Layer 22 of a small transformer language model trained on English Wikipedia (25 layers, counted from 0, width 96).
A neuron's activation on a vector x is GELU(weights . x + bias), where the dot is the dot product.
The model reads these tokens: "b" "et" "w" "e" "en " "G" "o" "d " "and " "m" "or" "al" "ity " "k" "n" "ow" "n " "as " "the " "E" "u" "th" "y" "p" "h" "r" "o "

The vector x that enters this layer's MLP at each token. A number n stands for n times 0.05.
0 "b": -16 10 -45 -4 44 -11 -16 0 6 -43 6 -3 23 -22 24 3 24 -32 34 -15 38 -7 8 3 -3 -34 -27 -39 -3 12 -37 -17 19 -43 -44 15 4 -26 -15 3 31 -14 -40 -12 -1 -30 -6 -12 75 -10 -3 -14 14 -42 -34 9 7 45 9 -10 -1 -39 54 17 11 25 26 18 -19 58 -10 -22 -21 -25 11 27 36 18 6 2 0 4 45 7 38 2 -14 0 -43 -13 11 10 -21 6 0 -31
1 "et": -38 10 -45 36 10 25 13 8 -7 -35 1 9 29 4 14 -27 22 -39 65 -28 23 12 -9 25 -3 -25 -44 -29 -23 1 -25 -10 58 -31 -25 -13 7 -13 -13 3 1 13 -52 10 35 -31 16 -35 49 11 -9 -32 0 -10 -35 1 16 71 -20 5 -12 -47 76 -3 7 -17 18 37 -50 -5 -7 -15 0 -20 8 9 45 16 8 -12 -2 -20 51 -26 48 -23 7 -5 -40 45 26 -56 17 -15 8 -1
2 "w": 28 2 -36 -24 25 19 -26 18 3 -48 9 -16 21 -10 29 -40 44 -49 7 -21 4 37 -15 -12 -22 0 -35 -28 -56 29 -57 -36 17 -16 -14 26 12 -45 3 31 46 -12 -15 -14 8 0 -5 -67 26 -15 1 -43 -9 -57 -5 2 -10 36 17 -27 -16 -54 69 -12 43 10 52 61 -6 39 10 3 1 -26 -11 18 -17 28 87 54 34 -18 38 7 9 -13 -3 -2 -33 -9 -6 9 11 6 -16 -10
3 "e": -8 -46 -21 -18 -10 10 24 -9 -26 5 20 -40 13 -11 49 43 28 -33 18 -50 -13 -26 -11 27 -66 5 -1 -41 -11 38 -5 37 44 -49 -18 16 5 -86 11 37 8 -18 -19 -27 -26 -15 -5 -18 19 -16 -6 -10 9 -40 -28 14 42 12 34 26 -33 -14 42 -45 61 -33 51 41 12 8 -19 -13 -7 10 -31 42 45 45 17 43 -21 -24 66 -47 18 -15 -1 -5 -22 11 30 -14 -5 -14 50 -23
4 "en ": -16 2 -29 16 27 -8 -5 -29 2 -1 9 2 3 -1 7 -5 3 -22 -16 -13 39 -3 16 8 5 -94 16 -37 -19 -2 -33 -6 5 -5 -25 14 18 -2 -5 12 7 -7 -13 4 3 -23 -18 -6 88 1 10 -24 -12 -13 -15 6 11 13 0 -20 -24 -8 37 16 -9 16 43 19 -6 18 6 -61 -6 -20 -15 35 25 3 7 2 -15 0 27 16 28 -16 -1 5 -30 -11 1 5 -19 5 22 8
5 "G": 19 8 -26 -10 29 -20 56 23 -20 -49 23 -8 -1 -23 8 -45 -26 -68 1 -41 16 -4 15 -7 26 -37 25 -11 10 26 -31 -36 50 -53 1 -1 -9 -10 -27 17 5 16 -35 24 28 -10 2 -44 50 -23 17 2 6 -35 8 40 -9 43 16 19 -17 -43 3 18 5 1 37 31 -33 44 36 -78 -13 21 25 -4 4 29 -3 5 -10 -1 1 10 -21 -6 10 -7 -28 16 -12 41 9 -34 42 -45
6 "o": 2 -24 -68 1 0 13 52 21 -44 -8 -19 18 23 -22 9 -19 -37 -48 13 -32 -35 29 42 9 -18 -19 -10 -27 26 15 18 -15 17 17 6 1 37 -46 -17 49 22 -10 18 -7 30 0 -11 -4 24 1 23 0 32 -16 -6 -1 1 32 34 -17 -7 -47 55 37 16 -25 39 58 -41 14 -25 -41 3 -4 -41 16 1 53 17 -27 -7 7 5 -37 36 -2 44 -58 -6 62 -21 -50 -18 -2 13 -72
7 "d ": -16 6 -13 10 -7 8 23 -5 -25 -31 40 -11 9 2 -23 -10 35 -25 -3 -7 -11 -2 39 -15 28 -60 3 27 9 -5 2 -16 -38 -15 -7 15 19 -32 2 11 -17 23 0 4 -1 -9 -21 -23 85 -9 -4 -22 -24 -14 -19 33 4 1 -3 -19 3 -10 18 -5 1 -4 34 23 -11 18 -3 -72 30 -16 -24 -12 8 -12 27 -13 -14 -23 13 3 24 -17 24 22 -45 23 -2 -2 -17 26 38 12
8 "and ": -10 -20 -16 22 15 -5 3 21 -7 16 31 18 -1 -4 -10 -5 -26 -26 -8 -47 9 7 16 15 -12 -68 1 21 12 -18 -18 -1 -6 -16 -3 15 8 -13 6 -12 -4 10 0 17 6 -6 -23 -20 90 2 13 -45 -30 11 0 16 0 -6 16 -12 -5 -17 11 7 -17 10 46 29 2 -38 7 -65 19 11 -28 30 20 1 25 -3 -10 -33 10 1 10 -31 17 -23 -31 10 22 2 22 14 -8 -8
9 "m": -2 -23 -14 12 6 -26 67 -30 -21 -17 13 -26 19 -39 -18 -5 5 -26 60 -35 -18 9 19 18 -33 -2 4 -15 -4 6 -10 4 33 -11 -24 13 -7 -54 -26 9 -8 2 -20 -16 38 -22 7 -20 60 -27 -16 -73 10 -21 20 -33 -1 48 58 -24 -6 -21 -13 -6 5 10 1 41 -12 61 39 -19 6 -6 -30 -13 -4 -1 -9 24 2 -6 81 33 18 -24 17 35 5 -7 -38 31 9 1 -21 -36
10 "or": -3 -10 -9 -5 40 17 80 23 -16 -48 -21 17 0 -17 -2 0 -3 -17 36 22 23 -21 -12 -4 -27 19 -2 -6 17 28 -34 -31 17 7 -2 46 -19 32 -19 -8 -34 -24 -45 -34 38 -17 -7 -6 26 -9 36 -9 -10 11 9 -15 -30 -2 12 -16 1 -27 54 -9 -4 -42 69 26 -3 44 7 -38 -13 -20 -13 -53 54 47 41 1 -48 -16 42 6 34 -45 -17 31 -37 -3 -23 -52 30 77 -52 -14
11 "al": -50 -22 -9 24 -27 5 8 -6 -29 -55 32 25 18 11 -35 31 21 -5 2 -8 11 22 13 -5 3 8 -1 -16 0 13 -9 -35 35 -13 -34 50 -42 -27 -15 17 24 -34 0 -32 4 -16 -3 1 6 -37 19 -22 16 -1 6 19 -12 -2 -20 -13 -24 -43 81 28 13 -24 8 65 -42 41 2 -21 21 -28 -19 -34 38 32 56 -11 22 1 78 32 10 -21 -5 -17 -54 21 12 -29 91 13 -8 -78
12 "ity ": -17 8 -4 10 6 4 4 4 -21 -33 12 1 22 8 -19 -19 23 -27 -8 -17 -27 -20 27 -14 15 -69 30 5 3 -16 4 -5 -17 -1 -12 20 -1 -21 19 -3 -18 11 0 -6 4 -13 -34 -22 88 5 -1 -12 -1 -3 1 15 -1 -7 12 -15 -10 -18 16 9 12 -5 35 26 -14 -14 -1 -80 30 -16 -39 -9 8 2 9 -7 -14 -17 28 12 7 -35 12 15 -32 33 12 17 18 15 17 34
13 "k": 23 -73 -9 -22 60 -34 46 -17 -13 -59 -10 -38 15 -1 -3 -1 35 -32 4 -30 11 40 20 3 5 -30 0 10 -2 54 -5 8 15 -69 -29 8 -19 -44 -53 7 21 -29 -38 1 34 -4 20 -49 40 -26 0 -7 -41 -19 30 13 2 16 28 -38 -25 -43 24 12 -19 -19 0 33 -17 47 -12 3 12 28 -36 39 -8 20 33 39 0 15 11 17 14 -37 3 35 -55 3 30 14 25 40 16 -6
14 "n": -1 -17 -5 40 79 -12 21 23 -37 -29 19 -8 28 -74 22 36 -14 -65 57 -8 -24 42 42 8 -26 -39 20 11 12 -32 -23 -68 25 -47 5 -17 -39 -15 17 0 9 -38 15 -43 33 38 13 -7 -11 1 -3 -23 3 -26 -12 30 41 -4 31 -19 -19 -68 43 -12 41 -17 36 2 28 15 26 -41 11 -10 -4 -7 7 26 -15 5 2 -20 68 -23 56 15 -31 33 -47 31 10 -8 -5 -3 -13 -32
15 "ow": 34 -21 -49 2 33 26 27 40 -21 -20 12 19 34 5 -51 28 44 -65 30 47 -10 -29 -29 -3 2 6 -7 -10 8 45 1 -1 16 -38 -48 13 33 -16 18 6 -7 12 -69 -26 -4 -23 -26 -34 1 -31 3 -24 -35 -24 -53 -23 -32 5 38 9 1 -62 54 39 11 -42 20 50 6 21 18 -8 -16 -42 -36 66 3 -52 8 15 28 3 44 -26 64 -36 9 -11 10 17 22 2 61 18 6 -21
16 "n ": -3 -32 -12 33 5 -32 17 21 -31 -54 42 19 22 -22 8 -8 50 -13 18 3 -21 -17 23 -12 7 -55 34 -7 7 -1 -2 22 21 -25 -43 12 -1 -14 7 18 -7 -2 18 -29 -26 -3 -44 -58 58 -4 -11 -7 -15 -4 8 37 2 -6 41 -30 -10 17 32 34 20 -19 23 54 -63 -20 -16 -62 -12 -19 -15 50 16 -16 17 -4 -35 -11 24 -3 3 -35 -14 14 -31 42 10 15 8 10 16 20
17 "as ": -15 -26 -13 32 10 -13 17 7 4 23 18 4 -1 3 1 -6 -30 -10 -21 -33 22 -2 8 10 -29 -77 1 14 9 -9 -5 -7 9 3 -14 9 -4 -15 16 -4 -4 -4 -4 14 12 -18 -24 -2 86 -9 20 -44 -33 -7 -16 28 15 1 -3 -19 -11 -30 6 21 7 9 46 34 -3 -33 15 -69 23 -9 -40 15 12 -12 21 16 -26 -3 17 -2 35 -23 -1 -18 -14 4 11 2 21 34 8 4
18 "the ": -9 -20 -8 28 11 0 35 4 -8 12 4 0 23 -31 -14 -12 20 -12 -13 -23 26 -4 23 8 -40 -69 3 5 3 -12 -17 -8 -3 4 3 15 -4 -25 4 -36 -6 -7 -9 -2 28 -7 -38 9 87 -4 20 -32 -7 -13 -16 9 8 -16 7 -18 -5 -14 18 7 4 5 62 39 -29 2 26 -79 25 1 -18 15 17 -20 -1 22 -8 -19 0 7 -6 1 8 -26 -8 -5 10 -17 -1 -2 29 18
19 "E": -8 -40 -4 10 43 21 45 -17 -35 -39 -21 6 9 -6 1 22 -14 -27 35 2 2 -28 49 -23 -20 1 24 -21 15 38 -26 -43 32 -13 27 24 -2 -31 -3 -43 -11 -23 -16 -19 35 11 -1 -40 62 -3 31 -22 -6 -32 -6 -19 -20 -12 27 -5 14 -8 -1 11 -15 4 36 9 -30 15 55 -57 33 1 11 2 16 16 -9 -22 8 2 -2 34 10 -51 -1 -30 -13 5 -7 -24 -4 -36 94 -9
20 "u": 31 -9 -58 -35 15 21 -38 15 -33 -25 30 21 5 5 -23 -5 3 -16 36 -11 -38 -33 -13 -3 -21 2 65 -60 -21 -1 -3 22 7 -41 14 -22 19 -35 -3 16 -11 -13 -32 33 17 -5 36 -6 26 37 -6 -25 -30 -2 0 31 18 6 11 -46 -5 -32 36 18 49 -66 30 52 -66 18 50 -33 26 40 -8 -16 26 10 17 58 0 28 -38 -4 34 -57 23 -34 -3 16 1 -37 50 -24 21 -26
21 "th": -7 -36 -53 43 26 51 21 -3 -9 -25 40 -24 51 -64 -7 -19 -9 -47 22 -26 -54 -26 -25 5 -43 -32 18 56 -2 -80 50 1 12 -35 12 28 0 -29 -4 3 60 19 -1 4 13 -71 17 -68 12 -5 35 -19 15 -47 -11 1 48 -7 5 16 31 -2 3 24 26 -1 37 49 -55 42 9 -13 0 -3 1 15 -5 23 -3 -19 23 -32 -3 1 46 -18 36 -43 -8 -7 -6 -24 19 19 28 -10
22 "y": 24 -51 -3 41 8 24 30 35 12 -16 36 14 49 -45 -37 34 18 -58 -16 -27 0 -11 2 -29 -35 -35 -25 -29 6 -17 12 -27 15 -10 12 -10 19 -35 -2 29 31 -29 -17 27 64 -35 -26 -77 16 -42 33 5 -6 -18 -38 -38 36 20 -7 -4 27 -40 40 24 15 4 23 25 -62 30 40 0 7 -10 7 18 26 19 65 -43 -4 -23 36 -32 30 -36 -15 2 -72 -1 21 -9 14 -2 53 -8
23 "p": 24 -35 -24 -3 -24 30 13 37 4 -15 27 28 -37 4 -31 15 -10 -76 -7 16 -45 -7 16 -24 -43 25 -56 -48 35 9 -43 -1 25 9 44 8 -29 -39 -2 -7 -35 -35 5 -15 20 12 -4 -24 15 -16 10 -17 15 -8 13 -53 11 12 41 -30 -12 -51 5 -8 33 -34 58 24 -45 72 24 -20 20 -54 -41 11 24 17 40 85 10 6 42 11 39 -33 -20 -17 17 -2 33 24 12 26 13 -18
24 "h": 42 -17 -27 25 -27 16 73 0 -41 14 25 3 1 18 -31 5 -2 -41 32 -3 -16 -39 -9 -7 -14 10 -3 -41 -25 -90 -10 53 27 -36 10 -8 -64 -61 -22 23 -1 -51 -7 -15 48 -34 -2 -24 8 -31 53 41 -14 -11 13 -36 31 48 22 -3 6 -59 50 -5 35 -44 26 34 1 33 3 -21 21 -17 19 20 -9 25 29 30 22 -37 58 -25 23 -38 -2 -49 -23 0 32 15 18 52 -1 -13
25 "r": 11 -17 -29 -43 -34 33 47 -19 -30 -19 38 25 37 -9 -15 -30 -18 -40 24 6 -29 -27 -10 -2 -36 23 -33 -22 9 -40 -25 -5 5 10 -18 -24 -18 -40 3 -2 -49 -42 -26 -15 13 -3 2 -32 12 5 58 18 -26 -11 -20 -34 38 30 38 -20 5 -87 0 -13 23 -33 31 25 -30 44 33 13 -32 -34 -3 40 51 34 40 39 19 -10 56 30 -11 8 40 20 -26 -15 19 26 -16 57 78 -21
26 "o ": -15 -1 -25 23 21 0 24 -4 -26 -21 19 -37 7 -27 -8 -15 27 -30 6 -13 -9 -20 51 2 1 -73 11 11 3 -6 -1 -7 -10 6 9 31 -6 -50 14 6 -6 10 5 8 11 6 -23 -27 76 -14 20 -3 -1 -5 -9 14 -12 2 17 -27 12 -14 11 3 5 -12 47 28 -20 -4 6 -83 58 -9 -38 -2 18 -14 26 -11 3 -5 -5 -15 -13 -18 18 -15 -46 7 8 -3 7 11 28 38

Each question shows the input weights of one neuron of the MLP. A number n stands for n times 0.007.

n11 (bias -0.201): 43 -14 2 24 -15 -43 21 -6 -26 2 -9 7 -24 4 5 9 8 10 4 -7 22 -13 -7 27 13 -1 5 7 -1 11 2 13 10 1 12 13 -6 16 32 -32 -8 12 -25 15 -17 10 17 27 16 -3 -13 19 -20 -27 4 -20 18 -20 15 8 -30 27 -5 30 -1 13 -13 5 13 4 15 18 28 -44 -32 -17 0 6 4 14 12 15 -31 -28 7 -1 12 -7 -3 1 -3 -31 18 -37 7 -11
On which token does it fire most, and how strongly? 19 "E", at about 0.66

n246 (bias -0.073): -14 -13 17 26 8 -30 -5 10 26 9 1 -19 12 -20 -14 -26 -13 2 21 2 -21 16 -12 -14 -34 25 -15 15 -3 -19 8 13 8 5 -4 -28 -4 14 3 -5 -7 -7 9 -21 -14 -7 -13 -20 12 6 4 30 13 3 -1 10 -2 17 -15 -11 6 12 -6 -39 27 19 39 -14 55 -26 -5 -8 -11 13 -13 -27 -1 -16 -14 12 2 51 9 1 -20 -19 -35 -11 -15 20 13 24 -2 -21 40 29
On which token does it fire most, and how strongly? 14 "n", at about 1.3

n5 (bias -0.172): 8 -12 -38 -24 -17 10 23 1 -26 -24 -16 -5 -21 -10 -33 -15 -9 27 9 4 9 -11 -40 7 8 30 -17 47 13 3 -18 13 9 7 21 -8 25 15 -1 -16 -42 26 6 -14 -32 17 8 3 25 15 16 18 25 -4 -10 13 1 -37 8 1 -32 25 2 7 -9 36 4 17 -6 18 -44 -13 37 28 -12 4 -2 20 9 -5 -6 17 56 -7 -4 14 24 2 12 -10 -21 7 -14 -6 48 19
On which token does it fire most, and how strongly? 25 "r", at about 1.9

n324 (bias -0.180): 8 -32 4 -47 -20 -38 -24 15 -20 8 4 -15 -3 -12 -3 36 5 19 11 3 41 -36 -16 -20 -20 1 -10 -7 -5 -11 -2 21 -70 13 4 -15 19 -1 -2 9 6 -7 -8 3 1 -23 -9 10 -2 -11 14 45 30 21 1 31 17 8 31 15 -1 -5 15 -11 -8 2 31 -4 -5 1 -10 23 20 26 4 15 -14 35 -6 47 -15 -14 -10 -7 5 -36 -1 13 19 -5 -8 21 -18 -15 16 3
On which token does it fire most, and how strongly? 3 "e", at about 3.5

n97 (bias -0.163): -9 18 12 -13 -24 10 -24 13 21 -9 -19 9 28 -14 0 -40 10 -7 -8 -38 -21 -4 -6 -25 48 6 30 4 1 -12 21 9 5 26 7 -21 -6 14 -11 8 4 2 -7 24 4 -28 -12 13 -13 -11 31 9 1 3 22 28 -5 -2 -34 22 -33 21 -6 4 1 11 -25 18 0 1 23 -4 -12 -12 -5 13 37 -1 -14 -38 7 -14 -19 -7 6 5 -8 12 7 -11 19 -18 6 17 -18 1
It fires most on token 21 "th"

n96 (bias -0.068): 12 -10 7 -23 -23 31 -4 15 32 18 5 -10 -9 -8 51 -7 -29 -20 -21 14 23 11 -6 5 -2 -14 -20 6 -43 18 34 -19 -24 -18 -60 -11 -15 44 7 -10 13 -5 40 3 24 -21 -8 3 2 1 -1 -35 -5 2 -5 -6 22 -18 -19 0 9 -4 18 -6 -8 2 -2 9 32 13 7 6 -7 -14 -34 -9 1 -26 -11 5 -8 -33 33 13 -30 2 -34 -1 5 -6 -13 11 5 18 19 10
It fires most on token 17 "as "

n84 (bias -0.091): 9 -23 -12 7 23 15 -33 -46 12 -3 11 -11 -6 12 -22 48 -6 -20 -5 -7 4 -19 -3 32 -26 23 -4 2 19 -31 26 -22 23 1 5 8 20 -22 9 -18 -30 -4 10 2 -5 -9 -18 1 23 36 -2 1 -34 32 13 10 -35 -22 6 -8 0 21 37 22 -18 21 -8 6 -19 -18 -29 8 23 -38 -46 -43 13 -12 -11 8 31 14 -5 -7 -21 27 6 8 11 21 18 -1 -2 27 -9 7
It fires most on token 26 "o "

n114 (bias -0.109): 11 2 11 4 -25 -20 -28 -2 17 14 39 4 -25 10 -33 -11 -10 14 5 -1 39 -17 -26 -15 -26 -7 15 5 -4 -22 -28 -29 -8 19 -36 3 29 12 -2 -20 32 -18 -13 4 -53 -24 2 22 1 16 -17 -21 13 9 -14 -5 -11 -32 2 27 15 -22 -4 -12 14 1 18 14 -1 12 24 10 23 16 -34 -11 -6 -9 14 -14 -47 24 11 5 2 12 -12 7 41 18 -29 31 11 42 14 -2
It fires most on token 17 "as "

n36 (bias -0.154): 11 22 15 7 6 -5 -33 -37 10 -17 26 19 -38 -8 2 30 -15 11 21 -26 -13 11 -59 -17 28 18 30 -30 -13 -12 17 12 -3 23 -19 0 -11 -9 2 -2 1 -14 33 -29 13 25 -2 13 18 -3 2 10 -13 30 20 25 7 -7 -1 12 -1 -6 -43 -10 1 49 13 5 -22 -32 -22 -24 30 -12 -9 -9 19 -17 -24 2 9 -17 10 8 26 -10 8 -5 -8 31 -2 3 -1 -6 -33 7
It fires most on token 12 "ity "

n52 (bias -0.080): -24 17 38 39 -22 41 -28 -20 12 -15 23 25 16 -28 21 -19 -3 5 37 39 4 -3 -11 -26 1 -10 12 29 -32 -1 -1 -7 20 20 5 20 -36 15 -33 -33 -8 12 1 11 19 -28 20 -19 9 -13 28 -6 -10 -1 -39 9 -13 -28 -15 9 -13 29 -11 -26 -21 9 10 -18 8 -18 -6 8 -6 -20 9 6 -43 1 45 33 -11 -34 23 41 0 24 -22 -29 -14 2 8 -12 -11 -13 3 45
On which token does it fire most, and how strongly? 21 "th", at about 2.2

n255 (bias -0.157): -8 -12 -15 -33 -1 18 -4 -8 10 3 19 5 -28 -1 23 21 -10 4 7 17 6 -21 -34 -7 -18 -6 -12 7 -15 -3 -8 25 48 -13 -25 -28 -12 2 0 11 -24 6 4 16 -4 13 -20 4 14 6 57 4 -14 10 33 -20 21 -11 -15 1 13 14 -25 -3 -1 2 9 -14 -29 -9 -1 21 -18 28 -15 8 -3 5 7 17 -3 35 4 1 -25 5 -7 20 4 -28 25 -32 -7 -7 -14 -3
On which token does it fire most, and how strongly? 25 "r", at about 2.5

n327 (bias -0.133): 21 -4 34 42 16 -31 -36 7 31 -37 -6 5 35 4 -16 8 -11 11 -15 -13 -10 -22 -4 18 -22 -54 3 65 35 -17 -16 8 -19 37 7 7 14 8 1 -32 1 28 1 22 -56 3 -4 8 28 14 -58 27 -2 20 41 12 10 -13 12 -3 -22 -12 -1 -28 -35 4 28 2 -13 -19 3 -48 33 4 4 19 -1 -31 1 -31 -4 19 -37 -14 -22 -34 -22 -19 28 -6 24 56 28 -8 -23 18
On which token does it fire most, and how strongly? 8 "and ", at about 5.4

n169 (bias -0.111): -19 18 -5 -19 5 10 19 -14 18 -39 -5 14 13 -19 9 43 -1 13 2 -8 -2 7 1 3 31 -27 -13 13 16 -11 -6 -12 5 17 2 6 -23 -10 -13 25 1 27 9 36 -31 -13 5 20 19 29 9 -21 -6 33 13 -7 -10 2 -38 8 41 6 -2 -36 -41 -5 -29 12 -1 7 -44 -25 -34 13 -12 -38 4 -24 12 12 12 1 13 -9 17 16 14 21 6 -27 19 -30 -1 -9 10 -24
Its three highest activations, in order, are on tokens 7 "d ", 11 "al", 1 "et"

n24 (bias -0.139): 10 5 1 18 25 0 -28 -32 -5 -45 4 -31 18 52 -3 -37 -14 20 12 20 13 -2 1 13 10 11 -2 23 17 17 -4 -25 14 25 -22 -9 17 -12 21 18 -13 7 -13 2 -11 9 36 -19 3 -3 18 -28 13 31 31 4 -14 3 -11 -11 10 -16 -35 -14 14 -23 30 -42 -41 14 22 28 -38 6 -16 6 -20 -16 -16 32 8 -33 24 -16 -12 3 -14 -30 -9 -22 -22 26 -45 17 9 28
Its three highest activations, in order, are on tokens 25 "r", 2 "w", 9 "m"

n139 (bias -0.066): -9 -10 20 9 -1 -16 11 -18 -12 13 -41 24 14 -1 2 -3 3 40 -6 -4 3 -38 21 -3 25 42 -4 1 12 19 58 30 -14 -13 21 -16 -28 -36 -32 -54 -10 10 13 -15 -14 -10 -12 -13 27 3 -2 36 16 -6 22 45 -8 10 -30 13 24 8 -53 3 -9 22 6 -29 1 28 2 -13 -12 -25 -20 -5 21 -17 -35 14 21 17 -3 19 -25 22 25 -1 -7 -32 32 11 30 -9 -5 -31
It fires most on token 19 "E"

n225 (bias -0.106): -25 22 1 -4 -2 -2 38 -6 -2 28 -27 -38 -2 9 2 -13 -35 -17 20 2 0 -3 13 50 42 -1 -2 19 -34 -6 -2 -10 3 -4 32 20 -7 -2 -17 -16 -1 -20 40 -16 9 3 -20 -8 29 28 -22 24 6 15 -15 0 12 -20 -6 19 -18 1 14 17 -35 18 -3 2 13 -1 -2 12 19 -12 -9 -16 -3 1 4 -14 -1 -35 39 -14 1 -5 -7 16 25 -18 12 -7 3 -35 -19 -13
On which two tokens does it fire most, strongest first? 14 "n", 9 "m"

n271 (bias -0.194): -17 5 16 -2 -13 -14 -40 25 41 -36 10 32 18 -32 -20 30 30 22 43 13 8 -15 -20 12 -26 13 -6 13 -15 10 -19 10 24 15 13 13 -8 -18 6 -24 -14 -8 -27 -3 8 18 -19 4 -11 -17 -35 -13 -30 7 6 -4 24 -28 16 19 -2 19 29 -4 -17 17 7 23 17 3 24 22 12 4 -4 -31 -55 -8 41 -2 -4 -1 -21 18 31 -18 -10 7 29 -17 -8 -14 -11 -41 -17 -5
On which token does it fire most, and how strongly? 2 "w", at about 2

n88 (bias -0.086): -9 -66 24 27 13 13 -50 -10 18 5 -6 19 0 35 11 9 17 4 5 -27 11 14 -3 -11 21 1 -2 10 3 19 -7 11 -28 38 14 -21 -41 7 1 -16 -12 18 -35 -20 -6 5 -8 14 23 -12 8 39 -41 4 28 -25 -48 0 6 -1 25 2 8 -5 -41 -31 -27 -9 20 16 -30 -9 21 -3 -27 -29 0 -20 1 -5 5 31 13 0 9 8 0 6 -7 8 13 -21 21 0 34 -10
Its three highest activations, in order, are on tokens 13 "k", 11 "al", 19 "E"

n90 (bias -0.079): 10 11 -6 4 18 -25 -15 12 3 -18 -4 8 6 13 -13 27 -13 8 19 19 0 -3 -5 -19 0 15 18 -5 -4 -24 42 -26 -20 7 -11 1 6 28 3 -13 -57 -9 -5 6 -4 28 -3 10 -8 24 15 -12 -5 -13 -20 -10 48 -19 13 -17 2 11 -8 -28 6 19 20 18 -19 3 10 8 35 15 -3 -6 -4 -4 34 10 23 9 10 -1 -32 15 25 -29 -14 -32 17 -20 -2 -15 -26 -37
On which token does it fire most, and how strongly? 20 "u", at about 2.9

n330 (bias -0.104): 28 13 6 -7 7 -13 -7 10 -3 21 -1 -25 3 29 -35 -28 -11 6 -8 12 6 -8 11 -20 20 -6 -16 38 11 1 3 -1 24 14 0 7 -4 8 -14 0 -24 -6 -2 -6 11 0 -13 3 31 4 -42 -23 -1 9 27 22 -4 -10 -38 -3 19 7 17 -14 -13 -20 -38 1 13 27 -4 9 27 -22 -37 -23 6 12 6 -26 0 10 -4 -10 -35 -22 -10 4 25 25 8 -8 22 -16 -6 -18
It fires most on token 11 "al"

n257 (bias -0.082): 0 -15 -12 -25 16 13 9 17 5 9 -21 -24 19 -13 36 -9 4 -9 -24 -8 22 10 17 -2 1 -1 11 21 -7 -6 9 -31 36 -9 -12 -7 -7 9 -12 19 10 25 49 -6 -11 -12 22 11 -5 32 -3 26 -29 7 -12 -2 -35 14 -9 36 -9 -10 -12 11 -21 7 13 -28 -10 -1 13 -7 29 -30 -46 24 -19 -3 -22 -32 34 15 -17 6 -19 25 10 16 -47 -4 -11 6 6 -6 39 6
On which token does it fire most, and how strongly? 5 "G", at about 2.3

n142 (bias -0.214): -23 1 -1 -14 11 -4 -1 -4 -3 9 31 32 12 12 14 -5 -29 25 -27 10 -2 5 -7 -5 -16 -7 -19 3 -16 12 -39 -30 -1 -22 12 10 13 7 17 -4 21 -7 -22 23 -4 -16 -19 -3 31 40 -19 13 30 2 5 4 -4 31 -3 -16 -21 35 -8 5 -7 27 -24 -41 -8 25 -16 4 -2 -16 7 5 -11 14 -11 30 11 38 -10 17 23 35 -7 -17 -9 -30 16 21 5 -14 1 19
On which two tokens does it fire most, strongest first? 0 "b", 4 "en "

n42 (bias -0.095): -5 10 25 32 5 -18 -22 11 24 0 10 2 -10 -19 17 -1 3 35 -20 -31 13 7 2 -20 17 14 -1 0 16 -18 -8 -6 7 -41 24 15 -11 21 -18 -30 -3 13 -31 -3 32 -14 -4 3 14 28 -22 -15 46 10 -7 -1 6 -23 13 24 -15 -36 4 -20 2 24 -11 -7 6 21 -7 -34 -18 20 17 -4 -3 -8 -45 4 -23 17 -18 11 -48 20 24 -17 14 -1 35 19 -37 -18 19 25
It fires most on token 5 "G"

n113 (bias -0.147): -3 18 31 -22 4 -11 21 32 -1 1 -24 2 -23 -15 20 -4 -23 -25 8 33 44 19 6 -8 -9 47 22 -21 -19 -1 -43 11 28 -1 -37 -17 16 -15 1 3 13 -35 4 18 -24 -1 -1 -15 24 13 -16 -11 24 17 -17 -10 21 -7 -13 -15 3 28 7 -14 -53 -5 11 -9 -9 -29 9 11 36 8 -13 -13 33 27 7 7 -6 1 -9 12 -32 30 -16 -7 -13 14 -14 -29 9 3 -49 16
On which two tokens does it fire most, strongest first? 10 "or", 1 "et"

n154 (bias -0.139): 5 20 -4 22 -7 -12 1 7 15 -11 -31 -18 -25 -23 -1 13 6 23 -13 33 11 -18 -2 17 5 7 3 -2 -4 -1 -3 -23 -1 -13 16 21 14 35 24 -20 21 -2 3 -28 -33 -7 -46 -1 20 24 -21 -2 4 42 -3 7 -8 9 13 -1 -13 -10 -19 24 -7 -15 -14 0 -14 28 -2 -15 23 -18 6 -38 -22 -10 -9 25 9 11 -29 -26 -16 -14 -2 -14 -10 -12 15 1 1 -5 48 21
Its three highest activations, in order, are on tokens 26 "o ", 19 "E", 18 "the "

n329 (bias -0.224): -11 -13 40 -5 -9 24 -13 0 -17 -21 -3 -31 4 16 -16 -5 -7 3 5 2 11 4 -12 -30 10 37 -17 16 1 -5 2 -4 17 27 35 1 20 -4 18 -34 -29 -22 17 -23 -12 -17 0 38 12 -27 1 9 30 12 -12 4 5 11 16 -17 8 -29 15 -15 -22 -6 2 17 -8 8 -7 -4 -26 31 -14 -11 -16 -27 5 14 17 -8 0 9 8 2 -14 4 2 -1 -6 -14 5 -5 -39 27
On which token does it fire most, and how strongly? 10 "or", at about 1.7

n260 (bias -0.101): -31 46 -20 7 10 17 6 6 7 -24 -31 23 -7 21 -2 26 -3 -15 17 -26 -9 5 17 -13 -1 -3 6 20 5 -1 6 16 38 9 17 10 29 25 7 13 -1 2 -27 -6 11 1 -35 21 27 -3 -30 -10 -19 27 -23 20 3 5 -1 -8 0 -18 22 6 -10 45 -3 -11 13 -15 10 -3 -9 26 6 11 -37 -20 -34 -3 -9 -15 -5 -14 -23 -23 -23 13 -5 -9 36 -4 -53 -34 -35 15
It fires most on token 1 "et"

n313 (bias -0.075): 12 -13 1 -5 -3 -17 -26 9 36 21 -5 -13 18 10 5 -28 11 -7 -7 8 10 -10 9 -33 -36 -20 34 -27 -7 23 4 -17 18 5 -2 -15 -10 3 24 -23 -34 8 46 -8 26 -1 13 2 -19 20 8 38 -17 -6 23 14 23 -18 25 -44 -8 -35 -27 8 -10 26 -30 -5 -7 -9 17 9 -4 -5 8 -35 1 18 13 -32 30 -4 -6 0 -3 -16 7 1 15 3 12 17 -13 13 5 20
It fires most on token 25 "r"

n326 (bias -0.201): 18 8 -30 -7 15 15 -30 -5 -18 -5 -16 2 9 4 -1 -11 -12 6 9 36 -13 -23 12 2 4 32 -30 -10 -4 -42 21 23 -32 -45 -15 8 20 -12 12 32 -4 34 17 -33 16 31 -5 -15 -3 -2 -39 33 6 -2 11 -11 -5 11 20 18 16 12 4 -10 -30 -21 -43 -19 -15 -19 0 4 -11 -41 -8 -12 46 19 -26 -18 -11 5 -16 6 -23 -1 -25 11 -20 0 0 24 4 10 22 19
On which two tokens does it fire most, strongest first? 25 "r", 16 "n "